Layer 3 of a small transformer language model trained on English Wikipedia (8 layers, counted from 0, width 128). Numbers have three digits each and are written without spaces.
A neuron adds its activation times its output weights to the MLP's output. To switch it off is to set its activation to zero at one token and run the rest of the model.
A neuron's activation on a vector x is GELU(weights . x + bias), where the dot is the dot product.

Input weights of the MLP neurons that the questions are about. A number n stands for (n - 500) times 0.0011.
n15 (bias -0.076): 412517684656486385472699594324506343772625527546202719352610606372351505472295228298538509441658279290441358412398611461754454662710715465381558567671410631604540262638355366701864441504418589585525431571428475416465584777353640320614262583662302518994234377459351621745471761374468608623463509441491371612450358469576570530487524654369649631485381374378402357605529576296163592362478
n95 (bias -0.054): 368511354743314691286743301640381756610488492500312342521636579695573599534629898459289779424350379496312731623228203251333419397689415211639788626585555343301214425179661727647317309585731597786759212645501463571207524571511494639688507520398537492809564429298286519555403584374590196607288535415336257451713449428447440386640439385527586652756884136464486347453581561422809352672422
n117 (bias -0.073): 795466259395180205409281431537545506498540729507377784331496331284574530321307485725654305738448209697371727713761670594611694475607588469385510572492533747493511670670338540512427413451581544346638184574570379500533526467450372347327522512116664301529663703736716325315438612633462248638512447507266439403586132496439471209632583498426664313754627560618638572501378578290531571513623
n280 (bias -0.051): 727741797537606382333508648241686484386651542488389431495591411480759369516366696749492326440586705499495457297386154211367376779611521591465722484510370467378337427369492550575429498661494435269415519610656568515404578724413488473663729552505230513500444607597534682699259553560479463540302532513507654607517625415603377339521694472415487749553438759347316592508310576189444273284472
n359 (bias -0.042): 373609612763454385631609515503553660608490431366698324492173409569389478556448461563295335285793416266568403707588523657416607585364538526324471377729519652711338303782338352528756595389361575489591522821511361454577433347377599434299327502455170455519154520554335662581452460637424518472532581717965587615935537438480493651654348639291731714218228592516756505455402368316533450591492
n380 (bias -0.050): 682501476623228480408476373391099694577561734678334575298184503559189479453640533631540340529425598528642606547391678386627662433509544643606495522644441405574413482489366559251651459486585532293352684503350574616188678528099104575485652277440483583924763498515417410318630756882494763465933195384408595496519454526332841227549647467781433168374358757344454700395555377334374570279629
n383 (bias -0.028): 230825713444484595424775617786492227535460632645453221577570381590409396662443641385485446290518587340330733390421507451433619591749773588251545280631571403340251564466540452788591294537558456643630342648458495449519636211627588406630465555698534531278518539359436485777646560561575473079484306644591605434406472485474435454528710331373562465571355408580354578629478635609531221422152
n415 (bias -0.032): 675510414480655382765314677351652354404697421722479415665452613566651646496693603330678271578373299547320537371285241356418603555376316393572435271392321338466484273225478976321452646449607597434649571571814380624498466547818523225370538227337209429590594412501609547551271497577464582456397617596524466388526731513516606550745550683648480585449525447433480406567516589381426578552609
n531 (bias -0.096): 611535333259512209425410585809569356301320701457477421450718638456409253320587669754548565671706640599562596573770511676642597522546642477431576266536519495340477358461497527402592577515802429372747219345415807191525364393788380509250527569654698503319413377385534377582377113417311465473571720407814427413536675421172465555342587565228610200529598442385648523323650469559581547605290
n564 (bias 0.005): 390196476287395593498606545569418413221650651372331331490288473307591387638807338379435619567511339395504430384418449536619612502442567707645630485453390638362710432585584480595394631410560583686464775429528329362446546539609600230548330625615545512702205705514387595344398630548662342507412662645472558598582363582510603275818401384514489406557498637531820285687601387416408503613620
n621 (bias -0.116): 718540300759464496278662634761179788559351486564449693395461131747276689442324694786508480586642663410548637282580307274336106947675446456298370294659766344399574567330596163475917356479533711599216637267655666395562550560561427390358500369390346134442255508684227446479447551734548687795129260237537935428571493554553651393850523325585535466495564607296757369622722823086562502372471
n726 (bias -0.017): 447522393773485448422536591558604373370419364598750519599550462385592678574469561502479629413389536340518288512546394390307339308357446435572526583697519297560312531389669613467484472689470445720800581341538221563689396574456782487400450745523345260403490720322383311619555291409421694421555509387266501385502537559579494246498740581678518775507568425507483604471650352631557669575745
n794 (bias -0.034): 711404410393522398837239349463508382708511374647489502523586501481582458666641644398387350537604610452436595377550526338457366477551616209464499502471424692476570621401453868615620314623525524414580514614364407623228583359585448313446496560369420483507517651605283464333538823472324823455678368773353541243763485638321439273601070983533549314661702466392628586341147630490503587582420
n826 (bias -0.027): 264425457415458465429630471414402462976710340665670452514355395741203477682706484749314397558404643609360712619417351484526413634635542355622392538581276341304631436622449367541505398603294525821509627651646586505588479430179574720700606660267124518465401600683770599394389546548703485396441718679455455516405598228495445232313392562749290528535409489400538544345536538523505424301271
n896 (bias -0.069): 575477481389325404338385413490552257395749509456691439399506603389540436844606448232467590793535632576385544607405508516523221853468585650232773322631422590416525445493344464576447630572382660666554331535532466395443560718470603352244302361558285481397546366553357485652557729453788429417369696533654307573579227340595205547935452580388629451568527235427516320868480374595775486326131
n972 (bias -0.028): 379361687485212459564575461789513298590818335560362682273555754622495434693546553711379548588472389779615444473461397521339411476571327335623550476460388417386544788196471422676497363458544380607501655298502378486443538588677466429614389532326573211775466765544615431362322615430535393241446510323439670353731440599328533353538848325662490528733384385643478476497541629569582405417670

Output weights of the MLP neurons that the questions are about. A number n stands for (n - 500) times 0.00036.
n15: 506643523435549507387583549321427684613482471619458490337543505430647449517545482602418428397590486457449551682387657590524585435555532395550592584442501460260404460482584550727486655510657503444460370640456471552498393410557474539537565471427460420673578506476349465562659480250379249297422447283396455439430447426502682455614542462436516579507450418530583264514606424604542566663585
n95: 654491469373364484598560654412526292445500439630469459592288485583426526513552553600449260330571482496691445298503606377551788598547548526290303364420453660620546612500257714496468451591334316354720615525544462426682417578654324422580256604363375541473404644597499487635855572552429472505616524553567324415505646579483459392363428536386434575450647451524314566869471370682619556360457
n117: 474549649507507269428425405369577502420574451389494358504420641400668577537598462504445702493687629565510492500600647556543586465416585668566432486203299495428547387236530635513620400675645452553512431253367479383383554557417561602617615306396602455508683455299586549420693406580485460344798689528413456457425498391575337508287640394512350412459374515525401571615585563555465337645486
n280: 586442764269540607477623530543488527364413539491594550515459547362679307498506643496381455560455477418756382661524592475442353480568643192553476349554492306208500566531413640808295619341516340665448588422437366509521619397604630572499305501447459635570609641409435705546500456320425424342554464454455535477468461584621608342387534565287520435572454628402640433444288455465625693456417
n359: 378585549606639549409451520599572492567457528574502537414534576460382450317682577491409519619476386820539598428571400368482553545465314513533619553588305273551529384682474355469675549560434619566483541507521493502562663582374449541546586525438517362674512620496394335474424503372487345428718309392387721557561456491625530424278349245578544509530528386479532553743472739507336530557435
n380: 327541517531383620500307747648693454602420445480472575593546621291428513464484646352771807625377675425657561559511620579397442428530509557446537474551459542699603662347298486291543632556527368348273345597547377481512322680446651505422463420431524570605541523353511646487653478461574464570160428379337227465505458356418401594667412278415577584429598724433480576527396695453631563513416
n383: 408429602489582415595417748442604538560381602731476682443425515485445567408577449491532433516617664663623351310422450422603390453619401476470796547479374412487404539534387497464465572386557480373368606418639391423424375433388501387655474752529579502608458340398651383464604617463456594580398434446422524355546601505638420416443542581541393461514690535522536434347491529534444425525607
n415: 198486327526464404524457332579556505510423544470558644657575464397458348578488526441604379495596363607547468613496463583473473625421461525434393424577485571454690500592479387611470483697400469504383613550458435672546394540458401668654403698506400415439530736546452538520410506540378687375447400485502518422652376572520501528521607693552512545408565486352534615618504368581447594406508
n531: 414604512529283552569523446522409636792618693417616489669502107398345408562541372710611337356501655409505532656646519422714725531461573609394523458670975468513550621550667474483459402499349494684500613566272638360635335600532520496503513633534504394466498474477378404311460542472370588272310333590607309395779603526407398538582732774560566170437468585607475469434640329500665301269433
n564: 525598493701488489511495529567564509670410476437809670669612407627609508531240479520377499395569596526466489535534521422417560659449480564309551393505503542576330491550524539454494582552476360324511408450474547457508263527397509585547586500461479572527708324415661347740646372602361621421474436551610414284467497373420565538479514519647449494473414418413496630492547655603535485553568
n621: 578382542646443595253716523578475577547541422491271686344517430585428650531420496437419549546552672429501463619501579470456443614774548499346535493716680324777652619539577476450617311269318555479567478248483640767557608744582356611445537617538363403490278459874379343438415325487664456462358241598337853480598553479373539425589454579526389368564575402827505324666602418420349554429589
n726: 571462549553479396603566532662350480487497391501355646582552438623542618332496395427425640693632447590406533527561521578546485481660518374381534559407360585613466494613430550398358342341518489484355424557422519391504515442356302368502466467716601515561622565712540638426375716414665346616547303588615500708497428527533468589565400414419381276579514632454470486438303695489548546443292
n794: 530493546290450680507630506338521327419521538450343560617391617614555669402594522540497443471594484644491494478515486375708413438370398408433379339546504533421511514610493520482438414509461552542604538615618445687427435330628434563509489502458661518432592375474480498656490524518630530584510540573663252512400558741423396495535510541356457629403667477645448542453504366367408638499404
n826: 701425482502547666515617695454520307333457580489442622576473557529502449608425396438360538342596466548537589497476356642669702600394397499487487532481526537198451484479533558417554483627515437332574400694462396294568494469467497495450431556388597562267413646501425545587528525184442647534496639406465349522307506519714514393554398487459754501553594437511431590443364544402445572620475
n896: 405562440574603471410635519502396574595426378316611546505518505363427534334568305705501279306505466534602500478578444575331703154593605553670259779500573518405363348501542467452404337615520477412522714510554345432486522153454365478725514703508717593413516453550561426257584479640269399668529252638602585511348744616441812529454547265452498453490528622609640687306733520506389594625662
n972: 370526477608602446424345403538534545649424659357590544407611476644623451252359576406575511665573630373516662387853454603524445383627492511575657593606502575242384387630625435486441659551655613272607417496595602564448442346518478346510549475475522528428694383492501437311391646461375455605501443366463487404423496585610466571721625454644634708512399578494470535389446342398590560758541

Each question names a token from some text and the token that comes next. It shows the vector x that enters the MLP there. A number n stands for (n - 500) times 0.014.

Then comes g, the gradient of the next token's log-probability with respect to the MLP's output, scaled to length 1. A neuron's effect is roughly proportional to its activation times (output weights . g). A number n stands for (n - 500) times 0.00075.

"| ", then "Coll"
x: 461473296433412571394485545362571548476598515332602529636431604691365451568517492549479627592570460558546393586523626420487342684337391525370512642454521554551632444324558436501443571503607546587417421437587531557611557528497614476397592425547642554426504463382398689472636532445479582334431395589497643453538254524489558445524547293628480551364367511528449466500329464399507514650448
g: 391678603569425485659457501683567647489381541677483401619664527184543497485533401461598506377503509626535435542414738416414526492397298408564606555553328479362492669683555557642479341383323525554418373481665449449605516538609375562606461547600348660542576374566588418560651571295476440670334503418332466827091445419301510484482448352422373276465776453543430539687455453479442573604699
Which neuron, switched off, lowers the next token's probability most? n896

"and", then "en"
x: 512446303485469565536522469291606507402569464433606488698531524645370389561487472519493605617639451510771296519425554543352398731421396643375555638448590544562708477488464433567410599479605540594416445358505499583580527488569618400377553513516642615532494466411347333359624545506318532447384440570528662581489373466601472435528455531520514537351374490579381512447331446513496493650380
g: 632549559489408561294494512438575575533355343321350583594417810564408414484361529531470649303554438366415650616620546541508555274474514314637636347361352471583572720642672526473639566533480359489438459575397482649370736514701628507527671320520392503486468617423449446389523492611423449516714445418559692433529488404465513475724500494689478382260178425444531157601661602343579658388540
Which neuron, switched off, raises the next token's probability most? n896

"Fal", then "k "
x: 546560454448411529462449735258646483476565467372552491923500547556407563422579594540597488600515423512555451516471525659440588504467385477355597520520538498397621390408474597593426700349544494505405581468725434576545628538549592448565570519424680494537523517484361447365619505497420485467409259673516524494493325431555552416397507503489480530445341470462414451411402413499404449701425
g: 421504539580579733547457644462600368651407647513325359588407475644442460699451554388535462588266435443495451499743708504572411586372504395446459615449379335561371601646620549494567440474272369522324548713520357406572341466458553198335258565548602534532408526644600551640546456657334732618361391390626353295529441386640530658525777528517362364551562546668423677609524638369343436325530
Which two neurons, each switched off alone, lower its probability most, in order? n415, n564

"G", then "F "
x: 573616343407516560620426637338658629546583402409535518988504538619277486488596606543501534514477556534666423542535514604383459667578482485381529561488527568516606361532426360549496487418665461536451463428520479581457595473526556581453542537395649507445366452371389336452647463397368543462498339617508569565482410429513576472437530410537489525417386549490457464398397512479366462588477
g: 840356504381643523383453373647340516386461494408536505408629423374461535499482445682671490326491601552687416465631539615559481644574278471322591430528722609547427614310580633450627567557533478489626453511269533461635517732597543590590459509527370389452214597490543701530381519387521458374379355415619367502403528383426517166521363439436518708760598579694460385395278581440635703452323
Which neuron, switched off, lowers the next token's probability most? n621

"Const", then "ant"
x: 582494499366529421673486734346606566420575367424566567840550506608421536539537623441380605482533430547604344524587513546326578587533380545517484585442484597487563449404508408643450574417644490575421480323418543449465682416456565422635596612472618546313470455461424410372642640463419488371356335538535590675437388481524505416470574414476512640406450663452443509503414477416337545587400
g: 593589709400440545459377572322371725500465605499462515403344390445511658548577466472235540454692661491525444284749312650451605316628656392436475463422418610356418354590593754561656462628401596601514651293442486581468392282407605474343344325471648696511562469617456468455484476580450588576516558601609634454722502357795336615407658567255543444630390388412405475436278448365540546549607
Which neuron, switched off, lowers the next token's probability most? n280

"a ", then "Great "
x: 431533467516435494485468482246582679548540625497531531836476513589320511508504563472474545453474434711623402446448618521361451591453556491417441701496502550442602444408525527532296501458564456479479378511562456611412563562511660503507508466478679689489542507310321515411605490508500571357512409649544529643482302537437544469392515325571539498405441397452419524517401514486472578590540
g: 361511503551419532565494511719727347441452413431711578483574503352493237358515439574578518460594368554618764610442620489374499334370403356589456628833511693342475362584434493582609536469699541281619504472569567354643460522611561392566322673532468483371483447665532633688635637236483491482484319226386529419425360459315442676516435351540405470458667691557434331403601298662477615517576
Which two neurons, each switched off alone, lower its probability most, in order? n380, n95

"Game ", then "| "
x: 529634257448422640485477675394563542466547523510554518740469378630359511569545587556521588543545506536505379537459591516421547693452402557374491566445491644508634392379409516530468481528589612543384544421655481734541489579582584501459597531367680403501515482349384471451605507372440453424441490616557565407510329553551544444478428290632447603404473531426439437522287538371435471561310
g: 676469509696757656412259370666568614303576446477469504271550449328475626589415583537462650531502533628303482486512356554564286572374505571466535392651624879300410497624464452605509603249476566262292662373424373376311546613398525293244616416326334664511483560513531356584566525402540479520429420567485716525609600728508486485569519616485545555516481453700584374416541520363448548600567
Which neuron, switched off, lowers the next token's probability most? n621

"ey ", then "("
x: 408450420481453551495509607305701601431627469516470553625551529595402462527428606565516505527535393607669373633385619705340470571561361493444491548318476583521709443364488597476378516465640558548438513509565474526503559570585641493470559596526707434455493539399359349399580542424349511446500397503567635428424343354518506448498574245534471557382409406566499491401328589559493603602505
g: 834463653488463574373362124377641747399496472530580629725533489363617553538475384551524426639370470600491349500745524741682605512528497293516542557556464628347530312480517614448554348415751534438519497487294437322424557551461448378381361521406515417573538371616495463437448386357447565522427339499309533434325579619545269647551507611541803579414752536512468505361395594719518406565467
Which neuron, switched off, lowers the next token's probability most? n972

"San ", then "J"
x: 526562492338501570535545601367641554497497521477600599815433587551396464487563599424482533628586427598523364500482589603413498654444379546481543595502585543451551346349619540614487605483548505494471448381674460515523480505543513460489513578495604550411488499415453536481613576523307382260357376557553577596575317548573456406448663352586514643464406431510381402506262387441334530575348
g: 437475483506646617551354573359255504603110595788466471432382393369338633624554447434525431328477489465575498539442225458819326564551490563423512526536408260196368429490471435470494700505691432540318479486607416645355517509731484314494597545545570444533647479639673544523552464533441446631226540497651516518730421344626561500435528653438593460611495541462635409376518713631454459664581
Which neuron, switched off, lowers the next token's probability most? n383

"Be", then "atr"
x: 519527476457514537546417656275649575422558445394542476832488547506362475611373525442564464632570500594683313541426518533342527519445342446385479590515453481488576338388515431681471641467650526559463428606663387544518467511601548341561624531456693526501414603351443431361635579484450439504438393655504642470513387323551546463449570486574515577355492575442385422440369555505463502659439
g: 397651296347494481525456636468518609618419551312396453582572420281320566610416452336247518703486545427434748442617471518432484387457524590485625411677526252617494504594380500582400393465729512524380524584456638502404608368557217562722780433697396412495507250477524618243486251499549654460446529572471336346482433667374624558492663585558419694356435682575527642635559579643503625424434
Which neuron, switched off, raises the next token's probability most? n280

"| ", then "N"
x: 485511319439450583455484530373612543462573481376576506689468574644331448617528487550485611552610438523589425575588638468448345656405423506427562619451494557539614424369545430527459556511602536575453404439583557577622571524520621442397582436507620561465512482363382753429668520469439574349432410624514579501504250507460542431494587262604469574381400480530402413473296455446425509631391
g: 422765614413541464643367623640366669626449645515673572480479407434563611531525481191671589429640497506483454500416496520474595421571603576523619633655466656527259360520525410390621415540456562500281183402573554398393381501511584587682613746412584421491469207462494255641466415415219541539487532462291460597504281523480199499624539548512389506476514620484575328395418517652397574753656
Which neuron, switched off, lowers the next token's probability most? n564

"| ", then "Morris "
x: 435566362439437625535450537353594545478560502456523558736443536659417558582561553572453593506567443560612451531570646574401368648395375451513444514398511597542671458477552476493460547508626538553434396429548506530573515576500618453471604425476652521397483541419321668402664486447433610402476357565538595531411237424407550434486575268664481498398407576483369460471264464404373549643506
g: 319503665457617462600451818624510587492610590816393619364521553489536588511545645473670518660389490532438320416422428658198535499564364474299476605778606506424446672508622571592439603418268584431330392196527447517366510429592450535423436406511418692568544621329589507861562494429559361609408468392360697564500368497392471567469528390428295515466575714401568394437485523491566268398412
Which two neurons, each switched off alone, lower its probability most, in order? n621, n380

"among ", then "them "
x: 402552384521414511493578562354609635585542421514638750725538574637443558433571490417412476587628433540633237537475538588430482537598468330419498573413521655493530410348494423424315490643543567571533415362569506682405582553525599528617556517588608605472381519345347449359629635490355488502518445662548594460449412396365492400431535401592513571454369465506451382445358472441405554622483
g: 426435582538493562593330662397625356597654408629490541609470557354605360614579400453729395424609264443279541395452671675463583560479820637676623477423272427598468538261525643608619322401438425488663481665665461636483345535597362613253664412583509595564370601612519535547447658272364408275515729574384528263354349513411462507525558486349366517595599604427558438538396452334544397536528
Which two neurons, each switched off alone, lower its probability most, in order? n15, n95

"Vinc", then "i"
x: 485516484393393502599487689270730548477634490316562597803598497478478470593584484427560466673543446537611399485519522568473617541444385506465543597512507605458568442462569530617476560387601451517367497409624392334411543556548620431570603584527653545441475507405356498333578502401348516349354384647521723584456349550560498471450585455465430614391301491531472502377317453480365569614391
g: 600616354617509385715416424551412408418620382441534516537510615395684709655348373599476448569604415480561406592574425574442513570607607497546550417429425708554583449444556343586263493557351421596516580568513471412443371216465385364556622495551814354515550385308460513682571525351666599592232491444364505434404592541393415491721475651570423115311553478429554574607261668655735442690394
Which neuron, switched off, lowers the next token's probability most? n564

"the ", then "g"
x: 412480401414384481442550560215521643600627448452548489909567487577349527531500555493455514402485417558557419515529588513345498567477463537491446678494578505446571402387512566503354542610583450525542417539645568582376589573494598378596486549473678628448573445358427614507628535510349510429554452590508595572508315508461542469378520306610551389353462498506460380454404442509405619528508
g: 752301486673522501511416619434417525571640520676617532530541702774329632544439553641570392358558502237467527378334529534715552573658465385588268407575558425414561407324577515436413417316540388401533527643584532351468394361596548482405274522497584648670929522473652528433409451483527401533574768475609321466550591475487240518479277451450420650522454528414426722584407291421425475447456
Which neuron, switched off, lowers the next token's probability most? n95

"| ", then "Robert "
x: 485588356484421615530423558351642588457580479455508521736451528668383538573542543563440602486561445523644446535563648546383364609390399465504435522385522567522635453494556470489423546521645524530498425436564511578572508582539611465429599445481647553409450536421332645403661544434411632408461374537549580539387240436403566413487569286664450505387435590481364494449296480459347543642493
g: 300694627394737275588720670543474544285760631774468621368541421411388596464426704489553669340446475659496257589360570571252442526293283316445444595450580446644429658517509324571593614422516624537494566248545625451413592371587605529504547653394488582479557635482627495596314471421662316305561418416452552617563377431237406529466552484445456501519509572447473478643541589333593348491518
Which neuron, switched off, lowers the next token's probability most? n621

"34", then "–"
x: 468508323422442526428534575240667484470620451485388539872504438672362484564526586509485509557614523620705313519647591538362423568435460524468428642424566601507656455498573526542467530442634488559387489401520500671610459558392529380371604506393639595407409513371435516507553500449425492428500356635571503550444433520485607440375492416627510524423608465574378543419388371457441453650390
g: 622398464655628661546604434310370483494423317781547284607600386606463576458425426453398430397740264620558589319789577420501518583442523378456638382415348477347486498672418363633647564368592370553523250438598444352597474434295659391560528483551761566624598469486597626532451452273442345598535518601414508789552445496359456290504584419443369636649400431362477546586620656585407692392593
Which neuron, switched off, lowers the next token's probability most? n726

"uc", then "ks "
x: 434527441513511596579448543251614517483564523479601584865494440504408501542491522549532547734560433417630402407507598651336570584509462458352596551514626505572738409449560477427442515477520471585487560470502450461570558553511619481372557455537679507382602509427351420374658503419395538353393345584573663516486327474578396440467514468468420631410377444534390553497238463475436566608405
g: 318662502605650436461404483501628424784475701279310473348415314492402371458491704579671349543376709408571534485426591463340554386613645642338533626493597451593492394456557644470397644625313482455416513519759436486656405540328650228478389299377488521496294629547606634485552644546567391645489411351617491301765696494544464397419520453304608419649469370673412394542515455458663564429602
Which neuron, switched off, raises the next token's probability most? n726

"s ", then "199"
x: 433519333396479491556351605262658546447525446376524599667507479634343511506451544463510474467536364655608393634532575729427444583521507428463515603363528574536626468398341592544349516453537530497464395475634517553602579530706648517491474519556675561422617513485415333317623457481302588411458437608505532516478322495491582462420579281610594502465460401506548478424389439480547667538456
g: 545562597492526453715424286427390415361541411262585499529555422539534391575505535565353608371278402383638439659503578487655585467487652429609550555367433668330346487617676500580703738555486367449729573677469451434635328459420532464558474465491600489482255267388386587391632459446556578418372181449622607495626496511470687708463693469612635547602261520489516169702370663527525371386531
Which neuron, switched off, lowers the next token's probability most? n531

"; ", then "and "
x: 462587375530446501465414630270619534525625477443489505759507552657370501479433608489397520593639425556526433650454619504424379617435395571351460545369581592466667417522551473451384626519609503448422436399462424572503519506578576506502661440524688609571501557531441620419671655394452592384468495538474580463416344406498580439501575302649397456354411567489435471473378424383435573609376
g: 614556516528629599507490748239587324611348483532449410434429470432334439299392624497454320352653635537438656427392680558298638359452621646627620571382620397536367438540622600502358469418641451492275563622411333393616474606426529539459467509450544653473618478608363196456486467548479496580376509436372576522595543346510347559393811392396531653555320550583535490416788437374673755450801
Which neuron, switched off, lowers the next token's probability most? n380

"i", then ": "
x: 349343294437469503619519498271660510521584481429584544818519534495404415501568465493569520549531485619711440587464522662362426511471415502405552651313561595549750443497612594576461575463540539591403507415553398368426630491599568412505595406468697522513443531426437416343658514444336524392431361526566741515475398524505489516519524529519527602296430453560387500420353430590405531583431
g: 467487413615485443360399519291311483248679605514556672591407591455621510448435344626572470644539391592435377476507445412727495427265472591325467428581509643519644481521669445575634377486506512407442487480270678402552580439458370373718517695673819391545407393528628633368276477325380562457646447498443421502705478371424401530641696361519820758605511575622491461422496512292583274520512
Which neuron, switched off, lowers the next token's probability most? n794

"). ", then "In "
x: 422577415529458476406491663307579512572638597409466522650577456570391535538407508597444606628614470531507320622553655517456449655454525469374266571436552643524618409442558494440384556466669491596411433372533438498504499573570681472530629511545608597527516491462446534391712542377357479385514511620498493519376313350547566430503570274645452523404394474520404418541452504345445498626350
g: 695780385509471437494383476521453713568377521361330517659468259505521424609561330579450529522603344376556412511263453528608691578669718292466384640393500700521452529318502480601877460490625349498350658589460382533607460436341535602383594405794604500426602633761398649551535494533412500491550372463300598606517342371357469573392518528378485366435492322544579435427582622552673312457375
Which neuron, switched off, lowers the next token's probability most? n15

"Long", then "staf"
x: 407531454441341537634499662300694486496568565396644503864453628571394443493394596468535408554581470612684348462457544598483506507455405462427406560405446562418610463331512523578410543414663458500519518454664465637517617488478537357480508552483702605539512403468331407339602638519415492445472335631562570502510326466571519380514578459493582610397440602416423478353359465453501589521465
g: 443521456350427479382705278735447370511494564486421734576468594655540466631673335536634510423731547554439595369611334391270590644347640425248538273375551481720530650619570449512463447473399595463446573438426544591483574460436687584353342497556467371577599561463615653544265459507548437722529500423602419473601848603460537429527416656563407324284512565339395613355246572338520478644353
Which neuron, switched off, lowers the next token's probability most? n794

"Mul", then "c"
x: 533520452453426620590433631278623570589493438424549523909533591556455608540518551513628500599509360568682434503531541610414531620477403338402346569472445620541653317560452460628455429512560483538441555418616465520445513575516676495494468512465671565456580484465320387400599587581485490366411398576552617453457322499485536408485531432437455675397538537420308484448301492372360503550448
g: 385449423500608664401428456455612508517552583473328462533603683641594212345588713719615463678478365422376716495538616425494449496686569185563406449592751309424554544259576770392454627420351493443445524663638350647490444278442458518411472358504482264498541607616646679388640576437399683403523486704603385468468419299438354502555572430456498368506629410490437414641374375679428594490628
Which neuron, switched off, lowers the next token's probability most? n794

"| ", then " "
x: 475477379474424551550439583318660603547609434396487573758451514637389546522579609616363543472531436555616430521624610550355427600468442436507391516367511597521663463454575505417418524516625504505510432471539504538537518547520587462508609499455711532512390556459376599364646545430362591424488353517569567519400311402328631429507537297594475549353411579497399503438332473455348605663584
g: 666371531387597466517410418590532416580474387334312358450349608419571541540726432429701625539386857545389596288754630550494573639468482523589576441577417353513587609508513547532667330633568446510575402536525250518696413618339167527372416402544530446605548564526243686550892461532347592457341465383394487411469385539441459477439644521527446603353535587556721574400393494477538360622313
Which neuron, switched off, lowers the next token's probability most? n380

"g", then "all"
x: 428576297421506523436445641236608552570603408407568679844479559578338455538512500456505572518534473473685373510573563607375412532529510620378453690529530618542559390535480545508343548496581440584427479569528457527474638436429583509443593534473646592474430469394375302508611531434523628367471392726478569638538430473545553569397489370546535484386431533509442416318451418515349536463447
g: 273522639517278559526463420440577406508408439313526684539572429509456563433369431577362459532735504436765676758525465182548546499604439624519337415510388425620327562597394443324316374688672548723509534519572376402532626510518453409556377702394580392471693583741343560538505668519716469240399615288507483448445575516460306661446565455571447501442387429247611710619483621509514374596549
Which neuron, switched off, lowers the next token's probability most? n359

"ipp", then "s"
x: 484421306477474545678433616310577511400654449417606461770526540588357360498469386487470599658586428459693378597546597567419394616513328559299590609517526607470618425343522552604440534411545563639440452330564471611556671540513571399444666468484591542414513441423326337453691513431442570412471390658472627555531425438495382480440496506479470660373430523573467440520295540482520496572468
g: 352582427546408518429543454458571535367601399488409361496513598554522528185462617725653537516558456531396445730458755480603582393715581486335630567452546388467556388592380706477427549390529474301638460428517527489604377282184500694704433560406559564744326381582339463425425616440717802456417292581502342473569758350368603374262466507522499517555635474598600421510402318519660544466578
Which neuron, switched off, lowers the next token's probability most? n896

"V", then "anc"
x: 456547368398466576514475593381682520471516491438611499892474599636328410567473576489409536610613429466566455606558479481491516672478385518389610626473550542464655400378491362563505476440705508564392408400575540520541550495481539477473513578483589532359538506331365447342698539486495478320422491621491671596528321492561532470511619481526483590395365450503395462479305418521344500602433
g: 554553544305443324544392635426354416423510407335468800429655244464453468533512528579386393519488241377694524502396487536507681405563546348685430430603825380515389410467491487607639718514552614507433493544493670572411410409346623583652421545485305704540368363672479479542576677688404461321303518567380599652620491501692378476582319456477547440528412561382396691406689393545397590380807
Which neuron, switched off, lowers the next token's probability most? n896

"J", then "ock "
x: 477485365408462520473417705337706602312605445394506498941488538653401466595488605475534577610572460501634391615510531550405457531471446463398498624537492479429575379549466421549367606457674478598408390506554406528406570511500567529543741641474581545472440620412345457380563476480399488481427426529491710504463407415526542452439662499515498545354392483561426468380334493582386498620422
g: 367417442606217556764449538478446227588573494549500323598705415749508341396292501699402399654320202511667684481365680569296592547617339726669413433591511406423403718489474646549615578458305481634330502529516562544557442391393400263467445608569462517440448429610641452467413660451456417687405560451499426388336645407641391562527497505408577396477650585641491654495460552673442650443518
Which neuron, switched off, lowers the next token's probability most? n726

"Head ", then "coach "
x: 481514398429370548460518662422564514430582499446625489685472406631401432585400610470535528636623363573590363598426585493433549612465402487338509553378489525514601460331498573547429476527616505591371514447667496593467499443542645494459661591565696537364494475451434580404673645492542498416389476584514646461519300626550369342458591307565577577459424455447473513464233539309525521445417
g: 284301518247531297661418498562576626521610601530415396732583514436666440760411591316469493546461585628348471506500638502332407737326452593527565388523442467492562667447593357428314629372456390360492368479576389459550613686460555658411579535473209453536709488621636460597739514398481446234590613528645345625440568675381485506590469438583623697472369515183274423458472538596429486532634
Which neuron, switched off, raises the next token's probability most? n896

"Sir ", then "William "
x: 509556398360470562623523611336624611445639369512544567817634559606449462564550658580423513443502425625619434593585522575329543625444404523445467571411550552542534531435503531499352603455605532517405494360549549400414586512503513402485635593420651539392425534429395528383586488359494469423518402536596597519391287428451532411428555239576415594426494659476396398506455527435417538660444
g: 564484629527583441403646439559378340262488398404461435453561561514466628569513697344376430436424521666651408661681561411369657465229544289471491130395606441639727570646484527546509635546400489467731653482489380616560548464376440340242495431526495607458673619429556558472631310582670230779518460374623534685401588381550481377357572472671502499379683545502331510609569448312542359496575
Which neuron, switched off, raises the next token's probability most? n972

"| ", then "4 "
x: 499470310445406586388482549364582541461581518363599514661464579661349435613521472543494624577601447526537410594551620446475310678369406515377563624454513561538628416338545440508469576490588531595431417447597538562629574512499603476412588405542640538449519454372405725441658548489457578341426401601511616457521255542496527443524569280603487573384356472545424431483320457431508529613398
g: 592284501375287396491425373467629382432525471421466539632546692450344542602443566651485603566266396460484494599512335659581670530419533309469268432392255408536549544444660511658357593656761603415392628659465530651568439406636471677464478444415446573554623597469703612403342530181609499584718513530754609429505547550557669450274510472532756567509389340380245599535352475483561474323405
Which neuron, switched off, raises the next token's probability most? n621

"| ", then "Ess"
x: 467482309437410569389481556367571538462597518344604530637436617682365456567495484549481625591564442560541390598522630431491340674325373524370519656453513541530645447315548438516440573499614548573424420433588508567605558540514606469398574414540639558431519471377415703470639535445482601328427408599497635452525247523507548442510543306621480553374375508534441478501329458407509515655454
g: 268772391531393463533301684574665603591307612552405389686623657217533493580364382357455550474645518498521590578598556430457652455548409485501568534723377637385507455583372507577455370477595393643578308542617468348550561475418375538655521500448408518459605418495566430665606598353444459825491453358482476520176471364489473510525292403498292357248792669423468406517509520546500687592735
Which neuron, switched off, raises the next token's probability most? n621

"ro", then "spec"
x: 335551401536418599361422645300577531561681505438623514814507506651337507619407488517568535539536492607787347520530550638399486508461414592372510459492493618476658378503714562513391558452531512516438517544614444475637537520476556433521626413536673579483527530415379495490619492485391488390466405642525477500507367384548519548390417458499547654362489382464406451449277453490284549500385
g: 441673423532201261558651548552607344577463716420416632524416509490490338412490641609635440382378586500316512672431738434433361538470554487442367448365547165207381512457638475466504376443376591331523549607491449736491548632374442667568459401424495544785599516654585654590502399565478566594556490672587321404573529641357621600546447634445536472700614348640333454449476304568464464265705
Which neuron, switched off, raises the next token's probability most? n359